Layer 7 of a small transformer language model trained on English Wikipedia (11 layers, counted from 0, width 96).
In attention head 0, each number of a token's query is one row of weights dot the token's vector x plus its bias. The head spreads its attention over the tokens so far by the softmax of query dot key.

Query weights of the head. A number n stands for (n - 500) times 0.00071.
q0 (bias -0.158): 425 444 616 495 449 613 715 666 533 653 500 457 539 194 300 504 380 493 463 473 456 590 448 575 534 481 503 526 343 471 467 474 602 537 566 468 508 414 647 470 500 358 411 601 497 527 468 790 550 370 377 641 586 360 394 594 594 292 402 314 403 610 677 671 541 524 451 508 721 291 117 603 555 454 645 489 549 350 514 370 263 646 756 400 686 588 551 353 275 389 365 816 541 558 636 760
q1 (bias 0.070): 367 257 634 596 644 514 137 518 667 35 86 354 47 424 699 269 146 515 485 630 828 437 371 780 328 625 343 420 839 500 466 745 649 726 329 659 640 661 434 278 717 703 569 450 594 462 685 427 262 248 280 334 660 481 374 503 535 525 538 650 314 658 870 545 396 324 523 457 495 529 926 732 423 638 279 411 302 629 392 484 654 511 222 548 669 471 467 596 472 824 516 464 720 659 354 171
q2 (bias -0.031): 465 705 785 310 485 712 460 393 299 916 269 502 529 657 440 517 737 620 410 464 318 798 416 300 618 636 651 506 346 309 420 607 528 370 324 684 389 667 738 517 352 443 351 665 402 631 484 638 695 713 330 366 445 373 853 764 557 472 338 565 457 490 436 473 590 647 330 553 504 495 590 385 590 658 254 485 643 301 549 456 164 560 627 416 433 177 364 515 737 359 425 490 608 466 506 433
q3 (bias -0.048): 550 535 608 351 509 576 581 907 499 458 500 381 554 525 693 460 501 756 358 287 436 673 339 463 608 525 448 425 421 539 581 621 408 420 203 632 654 705 556 464 396 380 377 494 520 584 608 393 662 505 367 324 655 698 560 567 273 430 564 402 462 553 460 494 335 680 784 434 675 408 529 546 620 380 245 862 472 833 695 361 108 319 572 381 773 400 241 419 696 442 722 700 557 500 422 461
q4 (bias -0.168): 581 604 781 467 715 482 457 576 554 503 230 561 322 659 486 528 285 273 691 514 561 300 230 587 628 550 419 438 365 282 537 540 621 576 420 342 393 459 394 565 731 564 389 350 481 458 631 662 642 450 762 469 642 553 310 677 534 443 546 455 416 463 408 618 340 309 590 581 376 505 186 495 564 434 511 377 368 652 335 512 820 406 588 558 513 607 347 153 727 301 584 562 459 656 455 639
q5 (bias 0.033): 748 411 760 625 442 430 394 248 556 512 195 404 322 440 526 338 494 453 692 661 625 447 440 716 547 623 404 624 602 311 581 574 651 534 719 277 596 441 361 260 739 562 777 420 550 617 460 362 585 223 356 641 512 252 338 543 809 575 469 662 434 635 670 465 656 417 269 703 404 512 631 531 401 557 320 425 478 269 384 597 523 472 269 429 672 691 375 393 315 533 532 390 648 590 371 520
q6 (bias -0.147): 484 543 349 557 389 571 712 473 618 533 557 371 469 438 624 554 338 457 495 235 557 507 397 728 507 346 445 777 716 591 481 553 454 218 520 307 540 655 777 592 382 424 692 315 622 466 513 542 822 411 538 520 593 497 451 368 537 597 496 67 630 319 320 502 545 653 684 417 622 467 462 433 567 496 631 587 344 672 565 312 507 616 509 582 754 599 642 401 320 397 327 797 426 522 395 492
q7 (bias -0.143): 507 286 529 449 421 475 662 701 529 476 663 569 516 325 635 395 506 678 428 456 736 712 400 740 495 491 649 365 360 248 423 657 291 497 524 502 726 506 694 439 530 322 677 455 446 335 664 195 520 330 472 580 638 400 488 621 699 678 750 347 282 411 542 628 417 583 286 426 598 568 500 455 349 609 575 396 575 218 492 405 428 550 454 639 560 343 514 750 77 585 259 580 525 692 559 491
q8 (bias -0.114): 708 461 365 549 557 480 321 392 390 478 418 404 589 603 712 481 444 707 332 453 495 519 469 628 368 661 477 584 444 506 353 620 475 466 485 445 559 575 577 470 396 372 712 498 397 358 475 688 552 152 381 458 536 692 567 497 739 444 408 470 442 603 624 317 297 834 554 381 687 647 555 385 449 755 754 338 444 553 551 685 447 423 479 462 351 434 495 563 426 435 562 667 459 619 584 538
q9 (bias -0.190): 488 469 490 551 740 548 369 553 530 304 329 426 374 274 670 396 421 429 621 280 790 552 299 927 489 523 381 430 396 554 530 692 526 298 357 457 700 309 676 363 821 446 606 333 501 413 520 627 631 378 411 564 552 369 403 559 542 476 606 213 422 398 585 604 244 531 592 264 542 444 676 512 425 534 476 424 612 613 377 291 570 659 358 498 588 633 495 417 619 574 436 657 482 672 459 276
q10 (bias 0.124): 456 572 331 577 368 467 470 496 551 532 557 554 644 470 641 516 730 520 556 588 353 454 780 419 485 317 309 372 590 612 564 562 327 647 481 576 424 468 358 433 336 638 351 481 529 398 477 348 324 535 469 507 419 620 516 436 435 517 545 639 622 602 651 769 486 320 382 442 336 630 651 427 456 596 525 444 481 608 508 605 591 269 569 487 299 628 752 613 507 634 534 464 560 514 427 384
q11 (bias -0.191): 528 591 582 668 714 367 499 332 516 492 571 532 455 664 365 289 547 306 588 472 551 314 431 504 640 390 393 492 282 370 570 407 450 484 328 443 648 579 416 493 760 451 439 280 689 359 552 343 554 229 653 543 456 627 45 525 417 530 717 551 682 351 412 772 580 713 530 356 520 520 718 359 502 510 754 479 441 671 302 599 778 451 569 384 441 590 492 504 624 542 515 523 439 435 516 422
q12 (bias -0.014): 681 573 543 511 696 540 467 620 355 522 295 273 554 598 271 505 327 531 415 415 598 475 286 476 474 555 642 497 496 536 476 699 736 417 376 544 445 625 665 818 524 445 442 745 560 614 525 839 573 360 277 482 503 323 643 583 547 491 257 574 427 502 477 457 779 544 484 659 276 605 489 532 439 277 328 559 521 252 559 477 232 435 391 463 486 454 266 308 698 479 676 504 554 520 491 560
q13 (bias 0.005): 537 710 454 529 567 542 581 559 429 464 668 417 658 539 395 356 481 414 592 376 698 278 237 317 612 386 644 378 281 581 648 354 485 384 634 709 524 393 548 671 510 274 474 360 547 549 548 593 617 572 360 647 556 389 589 458 482 670 622 672 321 367 478 558 662 638 501 565 560 761 590 654 324 165 631 574 609 304 527 623 324 659 392 571 550 477 421 418 467 476 379 342 353 303 250 357
q14 (bias 0.168): 767 340 280 284 676 573 228 550 363 552 432 803 584 431 761 386 585 446 399 630 353 565 573 314 510 531 765 593 726 582 690 603 604 545 672 661 424 240 350 538 331 476 738 699 361 607 612 342 390 743 459 271 423 486 775 518 600 585 547 497 252 325 561 503 468 414 413 495 217 498 620 648 545 472 300 522 557 427 523 816 369 467 457 356 281 264 441 625 577 598 628 108 651 501 400 196
q15 (bias 0.093): 622 557 551 646 453 541 576 514 489 516 636 573 558 548 332 399 523 224 639 506 479 606 824 586 576 358 581 617 475 481 152 581 645 403 455 284 418 352 311 472 369 618 556 676 598 497 294 333 560 486 534 551 291 341 403 448 465 401 522 635 602 648 787 845 677 367 469 541 583 318 414 359 461 561 342 500 610 297 312 552 375 507 639 431 541 527 600 392 494 493 607 384 503 330 260 734
q16 (bias 0.107): 616 331 544 512 791 445 313 666 564 325 447 407 540 468 834 438 276 687 612 646 455 836 497 529 277 337 625 441 407 96 507 582 541 613 481 554 340 521 648 443 511 634 686 520 519 476 785 173 517 500 344 317 493 609 452 563 511 524 740 761 207 673 464 424 582 344 358 324 640 523 536 589 243 244 280 376 355 411 549 554 488 453 397 551 499 521 414 303 723 810 582 540 466 739 442 178
q17 (bias -0.086): 367 674 621 397 417 785 648 640 370 578 388 436 644 640 680 516 364 275 793 365 259 562 480 430 470 346 233 326 592 758 706 570 362 510 379 709 337 539 519 146 469 420 254 414 604 431 598 617 723 330 441 503 454 460 511 583 503 439 381 269 507 638 499 448 539 470 743 447 400 359 462 601 815 638 366 699 406 422 315 631 480 660 594 533 529 607 567 279 537 360 393 735 520 544 518 414
q18 (bias 0.148): 617 384 576 781 504 463 337 284 542 574 576 308 386 523 479 466 418 546 812 254 784 279 609 409 379 464 816 494 374 438 187 740 495 613 494 373 558 596 538 574 533 578 513 465 715 649 439 248 362 158 389 488 482 359 398 484 300 572 521 843 617 532 606 386 396 427 516 560 478 742 743 277 394 471 322 510 421 700 569 526 534 712 441 500 419 512 581 251 694 593 461 447 506 356 260 596
q19 (bias 0.152): 713 303 477 515 265 669 207 507 400 511 548 500 556 494 676 277 286 578 360 420 669 542 629 488 335 403 514 147 548 620 323 578 579 541 447 637 375 351 673 297 385 533 525 720 661 656 618 430 698 498 298 417 775 458 880 471 514 557 546 426 373 633 720 369 582 339 582 426 699 847 630 545 420 362 344 561 315 424 754 499 262 509 180 472 540 469 474 356 373 585 492 411 314 347 505 282
q20 (bias -0.038): 583 592 464 506 483 387 474 386 357 457 251 586 457 579 555 589 563 472 657 508 567 523 599 697 575 313 580 546 461 346 665 638 634 502 697 431 410 589 370 444 745 520 518 436 588 682 609 408 312 427 429 438 514 613 668 565 625 445 464 471 427 598 464 551 540 538 390 347 508 319 629 490 511 534 396 450 362 496 425 367 654 401 301 510 464 730 461 490 380 439 324 196 617 633 607 538
q21 (bias -0.090): 709 658 300 516 511 350 701 354 445 548 402 450 486 646 607 529 535 370 638 537 428 443 530 496 575 614 512 415 448 685 390 562 738 567 705 245 558 588 537 662 569 428 466 471 495 341 441 505 697 409 565 772 532 579 419 448 674 431 456 344 474 375 448 450 327 615 511 397 310 671 237 377 756 615 673 266 570 472 417 527 866 419 454 501 614 611 391 436 607 391 491 261 678 649 695 663
q22 (bias -0.110): 637 540 374 722 522 423 455 586 517 302 580 360 582 638 592 623 538 614 448 667 693 185 617 428 375 650 415 525 341 735 448 549 373 428 651 385 753 776 454 506 514 326 220 452 605 263 406 579 458 78 663 559 493 629 324 338 480 594 407 531 720 555 661 471 198 755 545 403 432 449 665 435 524 688 731 239 403 688 486 305 537 467 473 445 347 451 709 662 240 466 519 482 578 601 675 638
q23 (bias -0.156): 658 467 509 417 448 517 571 672 454 566 467 482 497 341 623 425 715 514 338 408 617 316 386 590 554 506 529 417 768 622 449 716 408 393 319 622 707 269 729 505 442 306 500 646 598 602 482 462 593 513 565 401 627 264 628 614 596 414 576 443 443 248 633 376 728 544 334 268 471 395 457 598 477 643 582 716 422 485 493 862 365 517 589 414 347 149 384 590 524 603 409 522 531 565 359 665
q24 (bias -0.118): 343 414 537 426 386 648 427 523 581 508 448 359 494 461 409 542 439 704 348 548 462 396 356 447 358 701 633 779 594 494 495 651 451 479 279 313 305 597 660 430 562 421 477 493 520 560 439 720 660 464 721 404 390 648 642 533 443 489 328 251 499 624 250 686 409 645 616 565 564 380 233 623 508 564 521 294 331 529 467 549 640 624 751 495 623 366 549 429 601 255 736 825 444 635 549 524
q25 (bias 0.013): 523 285 286 505 696 403 624 635 471 476 178 276 583 553 553 513 336 442 371 285 541 517 755 693 595 758 603 310 703 654 165 835 562 419 227 657 491 360 605 280 587 502 499 858 438 554 624 375 269 444 303 468 492 447 579 457 404 276 467 361 589 472 753 907 672 410 582 427 369 535 815 549 649 596 466 575 556 631 511 414 225 466 437 378 697 510 277 362 471 575 588 551 744 423 334 515
q26 (bias 0.035): 527 677 509 389 469 392 761 773 482 438 509 621 707 278 725 613 268 468 300 521 326 720 461 606 603 133 536 374 512 462 580 345 543 569 550 710 366 612 248 440 413 494 500 344 364 420 444 267 596 764 543 366 400 612 664 363 534 350 478 376 377 790 589 387 312 417 615 406 674 398 408 429 646 210 552 667 645 605 492 632 705 282 734 503 460 498 545 357 438 437 511 629 450 725 591 624
q27 (bias -0.033): 485 620 526 466 591 718 570 640 445 617 382 606 378 501 434 524 566 455 244 625 311 558 403 455 264 559 337 309 299 588 793 658 461 474 271 521 450 656 378 475 589 471 317 481 363 392 624 875 715 528 617 643 453 446 490 647 586 394 339 279 547 622 497 687 537 574 418 647 195 550 659 838 398 795 417 303 521 366 658 320 308 476 459 371 475 429 437 523 620 368 538 554 560 482 635 600
q28 (bias -0.052): 253 437 327 455 370 588 309 315 713 446 219 435 440 512 624 451 400 659 481 384 621 445 389 596 433 695 478 549 612 565 686 666 437 582 514 477 595 660 649 430 512 346 558 482 534 389 424 495 554 131 404 601 614 572 592 682 714 537 485 289 465 340 568 597 512 610 625 601 429 551 831 590 481 760 338 319 482 372 607 226 556 526 322 567 775 452 509 502 246 631 422 632 622 470 465 484
q29 (bias 0.154): 445 553 212 460 294 454 555 785 637 509 710 604 714 440 708 441 485 484 542 366 466 687 676 385 670 414 715 450 745 378 433 687 296 517 607 639 300 524 527 476 152 463 306 589 499 553 624 402 333 640 417 471 350 513 973 609 410 481 557 613 438 613 738 402 388 500 379 390 421 764 614 577 536 436 385 452 527 623 775 509 326 494 317 484 630 556 489 438 547 568 497 385 535 324 383 366
q30 (bias -0.054): 532 602 699 488 436 575 558 336 510 480 450 662 346 623 389 503 488 357 701 543 495 415 371 511 658 590 509 406 636 530 291 477 526 521 575 212 540 504 409 502 638 628 585 243 541 558 458 416 692 394 614 691 529 516 288 564 575 436 422 472 483 537 386 290 326 341 573 669 391 640 305 431 585 765 345 490 383 676 397 422 582 653 586 429 687 674 389 433 552 482 328 559 579 614 454 647
q31 (bias -0.018): 602 887 431 625 608 485 709 555 493 328 532 595 299 726 459 631 516 367 573 460 514 396 548 550 626 449 491 672 298 599 359 521 543 363 364 328 345 497 607 703 719 517 384 595 584 651 426 486 347 463 473 296 517 686 215 441 205 326 485 357 634 503 428 761 437 662 545 361 498 497 643 311 547 380 578 462 488 640 496 426 207 454 411 381 416 691 464 468 587 355 357 426 697 429 608 590

Each question shows a short text with each token's key, already scaled and adjusted for position as the last token sees it. A number n stands for (n - 500) times 0.0024.

Then comes the last token's vector x. A number n stands for (n - 500) times 0.018.

0 " \"": 646 177 535 438 440 281 685 489 561 415 442 606 370 480 233 508 203 617 288 293 463 594 705 524 603 368 503 614 445 289 452 669
1 "C": 740 168 523 410 501 293 707 480 589 433 392 617 481 497 191 433 88 670 355 193 429 605 759 564 725 357 477 581 543 157 471 604
2 "ons": 666 159 496 400 509 264 693 522 596 424 465 670 421 507 223 477 147 745 362 262 434 688 792 616 684 303 503 566 421 216 517 628
3 "ent": 738 141 456 352 562 289 675 476 568 434 444 620 498 461 215 520 136 705 356 262 489 687 757 584 688 374 516 534 489 229 451 654
4 "\"": 691 140 446 368 441 306 731 561 598 405 425 662 432 496 235 542 187 680 345 316 484 622 779 588 632 388 427 532 469 223 452 705
5 " and": 764 150 449 394 519 321 759 538 574 457 406 605 517 546 177 551 139 692 332 304 458 627 751 534 674 415 438 588 511 194 483 626
6 " \"": 708 183 512 427 530 305 785 520 595 485 368 649 467 508 173 464 132 724 308 306 483 634 772 521 650 383 412 625 519 241 570 724
x: 429 475 550 419 500 495 564 456 474 436 447 571 576 523 544 509 463 554 432 520 503 474 563 478 353 511 561 528 470 493 492 519 502 471 471 525 482 500 470 437 511 711 550 523 783 523 402 495 492 600 429 486 484 459 457 417 521 481 467 521 495 524 457 536 533 455 438 508 394 422 533 533 472 539 524 543 531 495 557 477 444 439 576 829 465 465 559 493 488 418 456 504 428 446 626 443
Which token does the last token look at most, and with what share of its attention? 0 " \"", with about 40%

0 ".": 656 186 519 417 428 311 668 505 545 404 458 598 376 478 244 532 206 576 307 297 458 571 690 544 598 368 487 608 437 283 430 626
1 " This": 722 90 477 392 506 206 703 515 552 428 485 653 441 525 151 545 138 654 331 289 396 601 728 498 633 405 507 570 440 277 452 640
2 " dist": 737 69 611 551 500 217 783 519 671 450 395 564 545 522 148 430 132 774 321 331 505 741 727 549 644 432 608 562 520 356 438 689
3 "in": 797 96 607 581 572 261 757 574 610 487 352 627 562 555 130 485 161 852 306 352 530 694 716 621 656 426 603 589 474 299 466 695
4 "ct": 777 124 552 419 472 263 703 498 625 410 412 533 587 516 191 541 172 714 347 304 491 643 705 564 666 430 581 512 479 296 407 670
5 " s": 732 183 532 506 541 225 781 577 625 483 396 615 483 525 173 480 209 721 386 332 438 647 729 589 659 439 533 525 461 333 475 671
6 "elf": 742 161 523 438 497 277 749 564 612 453 393 551 459 493 148 505 176 691 332 367 523 666 725 566 684 353 574 523 457 321 491 691
x: 470 504 479 433 481 527 523 475 466 394 520 499 586 544 589 452 506 558 505 465 517 469 493 506 466 462 534 512 473 463 431 553 567 502 446 432 447 506 572 509 488 692 470 581 801 486 430 552 468 616 438 473 511 508 452 403 507 519 500 498 491 579 478 456 560 467 473 454 521 455 474 537 555 536 486 520 518 453 542 390 452 316 543 902 511 506 450 492 499 390 501 495 468 522 450 456
Which token does the last token look at most, and with what share of its attention? 4 "ct", with about 30%

0 " mother": 643 158 506 419 426 283 664 480 547 399 470 613 362 497 235 544 200 590 288 291 467 594 694 533 590 375 517 604 418 298 411 663
1 " K": 699 135 468 324 538 368 672 503 613 446 452 652 415 510 222 541 94 627 392 222 447 668 778 537 609 380 476 539 481 197 486 595
2 "r": 678 197 490 305 602 374 661 553 563 463 436 697 470 492 198 540 105 678 331 165 534 755 776 619 672 365 459 577 450 167 571 658
3 "ish": 696 188 412 343 591 362 704 460 583 450 456 614 461 450 199 537 108 636 317 236 528 722 750 543 702 389 490 569 466 212 513 653
4 "n": 736 194 475 310 579 348 649 567 610 459 413 670 451 472 205 550 108 658 359 201 520 713 837 583 672 429 449 540 472 174 493 716
5 "ab": 737 193 370 354 588 414 744 544 609 492 462 704 470 515 192 539 115 694 349 229 536 743 822 583 619 386 502 521 509 194 467 703
6 "ai": 736 157 392 274 596 401 649 571 562 446 471 675 434 476 219 562 176 638 326 266 520 705 774 531 615 382 483 596 484 207 443 597
x: 519 520 463 422 461 473 546 464 454 482 404 513 581 486 603 467 492 562 521 490 515 509 577 469 543 543 495 509 573 463 513 466 467 529 459 442 482 457 448 452 534 675 513 483 778 529 533 452 461 548 417 440 475 491 526 443 509 530 471 587 573 498 459 532 569 523 404 398 380 548 439 550 507 518 540 503 539 487 482 582 504 346 417 887 448 495 536 517 420 365 385 467 580 499 534 440
To which token does the last token give the most attention? 0 " mother"

0 "ology": 645 173 500 414 422 279 658 487 547 399 473 611 363 485 236 539 200 601 299 290 460 585 716 543 600 383 503 586 419 299 407 666
1 " to": 759 188 463 354 564 328 707 512 630 451 417 618 522 520 198 527 198 677 357 221 437 629 754 561 721 403 420 589 512 195 438 659
2 " t": 700 193 498 468 511 281 783 544 692 527 355 687 494 496 159 483 142 667 340 226 445 660 820 568 693 449 497 565 555 174 447 666
3 "ack": 742 189 504 432 508 303 804 624 677 553 408 683 468 493 134 490 212 675 330 268 487 601 805 599 706 382 490 547 542 203 395 667
4 "le": 735 207 458 380 529 321 789 605 663 537 384 600 477 484 212 554 185 649 306 279 439 636 734 618 690 405 505 514 488 220 428 675
5 " cont": 745 182 560 478 482 240 786 553 686 484 346 588 488 493 130 467 162 714 327 306 411 704 788 588 686 478 547 588 578 304 437 584
6 "em": 797 153 541 529 538 280 796 608 670 573 356 649 507 559 97 479 183 783 380 363 465 629 804 598 691 391 520 532 506 230 416 725
x: 528 465 476 468 448 515 556 573 421 356 457 499 545 512 508 549 399 556 517 493 536 575 520 526 404 450 543 608 473 461 472 550 476 440 505 454 479 527 515 533 455 655 435 506 772 562 486 554 453 501 459 501 456 491 530 409 468 473 511 467 449 468 442 482 678 521 545 420 472 493 540 464 419 491 419 564 458 508 576 417 541 330 450 911 481 503 482 498 567 387 525 521 506 517 577 517
To which token does the last token give the most attention? 6 "em"

0 " other": 665 177 493 424 449 280 680 465 553 411 460 613 376 478 212 520 192 608 286 274 471 597 703 523 624 383 526 610 438 282 425 652
1 " Song": 677 179 427 291 478 274 656 508 653 417 506 600 381 404 235 522 119 638 357 347 451 676 823 547 628 469 459 547 447 293 453 615
2 "h": 742 170 533 353 567 342 660 515 652 446 421 561 514 437 206 563 164 682 274 255 504 720 735 597 675 451 537 586 455 221 468 608
3 "ay": 727 190 497 347 571 365 695 538 613 472 452 592 428 443 257 571 131 688 308 274 536 671 744 568 640 392 508 556 473 227 461 674
4 "-s": 726 207 540 381 526 329 773 608 684 525 365 563 486 427 245 472 141 662 317 285 481 736 765 593 699 404 481 566 551 236 517 610
5 "pe": 749 159 498 419 538 272 756 603 610 454 386 544 449 433 170 504 150 652 341 331 511 668 777 608 702 373 556 500 461 261 470 659
6 "aking": 722 219 476 349 567 315 708 555 653 515 447 597 441 440 183 485 224 615 331 243 514 605 737 533 706 383 487 490 473 236 415 635
x: 541 497 479 430 489 420 498 511 505 399 420 486 533 465 516 387 439 537 448 548 541 486 632 503 494 537 515 504 495 524 388 517 457 472 449 519 477 501 401 499 467 701 487 518 702 548 431 530 452 612 498 472 485 500 559 391 513 508 539 532 564 507 473 504 487 526 456 414 472 462 534 577 552 460 489 480 553 446 512 472 536 365 458 911 469 522 485 574 505 388 455 505 523 509 528 509
Which two tokens does the last token look at most, in order? 1 " Song", 0 " other"

0 " and": 661 172 507 429 442 294 683 485 546 408 453 611 382 496 220 532 194 611 288 284 458 589 694 530 613 374 501 606 438 276 439 653
1 " my": 679 189 378 409 539 239 702 469 574 474 460 668 451 514 150 561 153 629 344 265 435 653 767 457 635 433 535 625 459 278 467 675
2 "th": 721 213 506 496 577 278 706 453 607 451 406 634 550 452 126 479 121 682 275 239 519 682 789 542 735 475 519 614 489 182 425 708
3 "ology": 684 178 402 419 533 268 675 550 558 448 491 659 421 449 237 551 187 689 307 244 504 658 765 593 646 469 495 567 434 258 424 734
4 " to": 759 208 433 376 586 315 718 510 601 463 412 620 514 523 183 530 215 671 366 225 457 615 734 535 703 410 437 583 489 216 458 690
5 " t": 696 205 482 480 541 283 777 521 662 533 349 696 505 517 160 483 145 670 334 207 452 648 790 552 689 443 508 571 533 176 468 682
6 "ack": 731 200 497 429 529 314 792 608 649 553 408 688 467 502 139 490 224 681 329 260 503 592 778 581 701 369 493 544 527 204 424 667
x: 462 545 475 461 553 504 469 446 544 416 446 504 664 495 548 442 456 521 518 552 502 505 553 518 455 465 485 540 590 498 412 562 506 443 455 493 483 451 454 577 496 695 548 590 709 491 476 502 508 471 463 448 458 492 477 419 482 434 497 538 520 512 394 514 539 527 590 514 482 439 552 475 501 482 426 469 515 426 511 444 510 387 483 962 519 497 487 448 521 344 454 518 531 486 509 438
To which token does the last token give the most attention? 1 " my"

0 " the": 661 174 517 435 459 277 681 463 551 408 445 619 387 476 208 515 192 617 290 274 464 594 696 516 628 390 506 612 442 270 441 667
1 " A": 697 143 463 429 560 230 696 481 602 471 422 681 439 479 174 507 101 631 347 238 423 676 814 522 679 456 474 610 480 200 481 675
2 "ry": 697 195 521 431 556 301 695 460 650 461 424 569 494 438 145 491 112 656 314 298 499 699 813 524 709 406 470 579 476 249 512 692
3 "a": 756 190 441 369 590 316 662 517 540 462 421 580 452 396 167 567 120 648 343 196 482 693 727 539 689 418 491 543 437 170 512 691
4 " Sam": 701 159 460 315 600 342 653 455 592 451 464 627 460 462 178 530 113 653 333 218 497 698 788 508 630 392 458 570 417 216 508 679
5 "aj": 715 144 453 306 614 376 660 488 560 464 442 618 446 472 234 563 64 692 315 192 528 752 794 567 663 320 496 606 470 180 544 651
6 ",": 724 202 498 369 566 369 680 547 547 473 398 633 466 513 187 512 108 694 309 225 493 661 733 562 690 360 380 641 538 195 553 637
x: 444 437 461 462 481 466 496 492 453 410 453 570 519 537 461 532 448 507 510 556 421 519 593 442 535 566 467 521 514 517 482 458 520 467 499 518 506 476 454 436 547 717 511 448 789 551 439 495 433 577 414 497 492 504 475 408 535 560 455 528 509 468 508 572 526 531 495 533 440 538 518 522 477 579 507 507 554 458 471 458 483 372 509 891 440 536 470 476 481 446 445 455 510 468 532 442
Which token does the last token look at most, and with what share of its attention? 4 " Sam", with about 30%

0 "ent": 653 189 501 414 432 296 666 483 550 408 469 611 374 474 232 535 217 599 307 298 477 582 700 536 598 387 511 595 437 289 408 649
1 " classification": 690 174 397 337 408 272 678 591 630 455 512 597 385 487 283 562 208 621 363 365 445 610 821 590 595 433 491 523 445 313 314 616
2 " often": 737 159 445 365 430 262 718 611 628 490 450 544 438 527 258 560 225 631 340 362 446 624 748 592 646 442 518 565 502 345 345 574
3 " enc": 757 195 478 472 450 255 801 588 583 526 415 602 465 526 130 468 180 731 379 383 433 591 738 609 593 453 555 589 551 298 409 535
4 "oun": 771 215 505 493 499 292 798 636 660 562 432 638 456 587 146 513 181 770 375 361 434 557 842 592 640 378 487 576 551 289 410 574
5 "ter": 737 200 467 442 504 363 785 632 613 483 413 636 471 597 174 501 175 708 329 367 523 633 782 616 673 367 490 531 559 310 403 651
6 "ed": 735 215 438 373 529 294 761 559 643 544 422 683 472 557 194 491 193 696 348 315 481 609 782 628 651 399 470 510 516 226 387 630
x: 553 418 487 507 475 500 602 509 455 452 443 442 545 476 534 463 478 525 459 483 545 529 576 477 475 476 462 481 522 531 515 481 479 438 471 564 449 463 414 452 443 719 560 519 705 522 443 515 492 526 432 496 520 487 502 433 534 535 501 515 519 484 476 545 536 549 499 463 429 515 540 567 474 413 529 469 506 453 489 487 474 365 437 948 471 522 474 517 557 375 421 548 515 473 593 415
To which token does the last token give the most attention? 1 " classification"

0 " and": 661 172 507 429 442 294 683 485 546 408 453 611 382 496 220 532 194 611 288 284 458 589 694 530 613 374 501 606 438 276 439 653
1 " Z": 664 184 394 338 529 359 674 519 563 460 449 648 413 476 236 520 124 564 377 226 478 660 761 537 638 384 476 559 504 200 477 635
2 "a": 691 236 408 354 590 370 689 555 542 485 447 701 405 449 148 565 127 630 365 146 487 685 774 547 668 387 440 543 478 135 568 638
3 "fer": 681 201 433 341 518 395 735 543 667 459 427 637 446 517 177 552 94 624 377 239 522 716 840 542 676 345 484 499 507 216 529 658
4 " Mo": 672 156 444 280 581 370 682 500 639 452 436 664 436 461 234 522 187 631 404 243 480 722 765 538 562 321 502 486 440 203 519 647
5 "hi": 703 136 543 280 580 415 645 486 621 445 431 616 467 425 198 599 188 613 376 240 579 719 756 532 676 371 488 546 455 200 525 648
6 "ud": 713 216 493 283 639 377 644 505 609 475 425 671 469 466 209 520 186 657 347 205 602 759 804 541 664 365 463 533 484 241 491 663
x: 535 480 507 447 468 433 533 497 443 477 365 531 487 554 564 452 533 556 506 576 539 539 647 479 465 545 509 452 514 431 482 492 490 470 474 369 427 455 474 477 477 696 542 493 684 581 478 479 476 576 470 497 453 532 518 474 516 552 501 558 548 521 490 542 568 468 443 434 459 501 419 534 433 490 499 440 551 444 480 456 549 320 461 877 427 531 513 524 470 382 392 505 594 447 608 479
To which token does the last token give the most attention? 5 "hi"

0 " The": 651 175 516 419 444 284 670 463 547 397 456 610 374 474 225 524 192 599 291 284 466 592 700 514 612 384 509 608 433 281 439 661
1 " album": 682 134 467 319 443 241 681 500 601 394 514 564 418 447 248 549 155 629 361 291 431 638 807 516 649 447 415 557 432 317 434 626
2 " was": 774 197 509 395 485 280 722 554 583 496 391 616 420 468 162 495 199 705 336 324 444 603 731 513 702 422 430 609 582 203 477 562
3 " A": 706 232 456 375 524 278 697 559 590 515 417 649 388 465 167 487 121 624 347 273 437 655 815 496 656 473 420 612 561 233 499 629
4 "&": 660 224 491 363 536 296 684 489 636 468 515 607 440 394 221 471 164 647 406 253 506 645 782 576 678 402 498 589 502 247 479 602
5 "R": 693 202 493 355 496 290 672 618 593 437 473 590 383 396 272 498 158 652 397 188 382 635 797 648 719 396 427 579 533 224 503 528
6 "'": 679 201 429 407 522 336 750 563 670 470 458 652 392 386 186 551 183 657 341 297 448 701 815 559 686 418 472 602 538 255 559 633
x: 442 523 536 359 527 538 474 431 469 455 465 504 578 530 607 512 488 550 500 514 507 433 597 481 485 510 548 445 489 474 429 499 513 495 459 501 525 468 499 397 401 698 551 493 747 517 428 491 391 549 449 528 438 476 513 416 509 464 473 633 479 479 478 474 470 492 430 446 395 535 532 514 521 600 509 472 574 515 549 408 473 421 549 880 502 520 496 494 521 435 425 554 524 508 498 497
To which token does the last token give the most attention? 1 " album"

0 "am": 653 179 510 415 449 296 665 483 551 403 459 601 374 482 230 530 203 609 296 300 470 589 704 543 603 372 524 593 421 281 429 648
1 "se": 749 127 411 325 562 328 727 550 582 460 430 616 431 486 205 545 76 663 306 289 507 701 764 647 680 394 514 539 438 213 511 691
2 "e": 734 130 423 307 556 355 704 603 587 436 438 600 440 461 223 555 140 605 335 289 455 696 719 640 639 389 483 518 438 225 494 630
3 ",": 731 171 454 343 532 363 715 577 562 486 385 638 470 563 201 522 140 629 340 267 457 634 730 586 682 384 374 581 511 191 475 621
4 " Pr": 677 201 316 281 581 332 685 485 552 435 453 683 433 570 205 494 38 644 378 251 484 716 845 551 663 435 409 551 500 226 534 620
5 "as": 699 181 389 369 581 340 690 484 577 473 487 609 464 475 155 542 160 626 420 263 479 742 828 529 666 383 441 530 468 249 525 601
6 "ann": 766 209 385 271 605 415 681 543 591 489 468 628 456 469 174 545 108 663 400 191 534 656 846 550 677 352 451 517 520 224 513 658
x: 442 522 502 443 472 427 455 467 475 460 515 539 532 508 508 379 479 517 522 529 536 578 665 487 447 527 549 430 546 503 423 487 472 540 477 415 493 541 396 460 512 693 508 461 760 492 506 519 461 538 428 483 468 528 538 460 477 530 465 537 534 507 498 493 569 516 532 446 399 492 475 533 470 457 500 467 527 431 437 486 550 404 455 936 479 538 476 517 510 308 481 507 576 546 503 467
Which token does the last token look at most, and with what share of its attention? 5 "as", with about 30%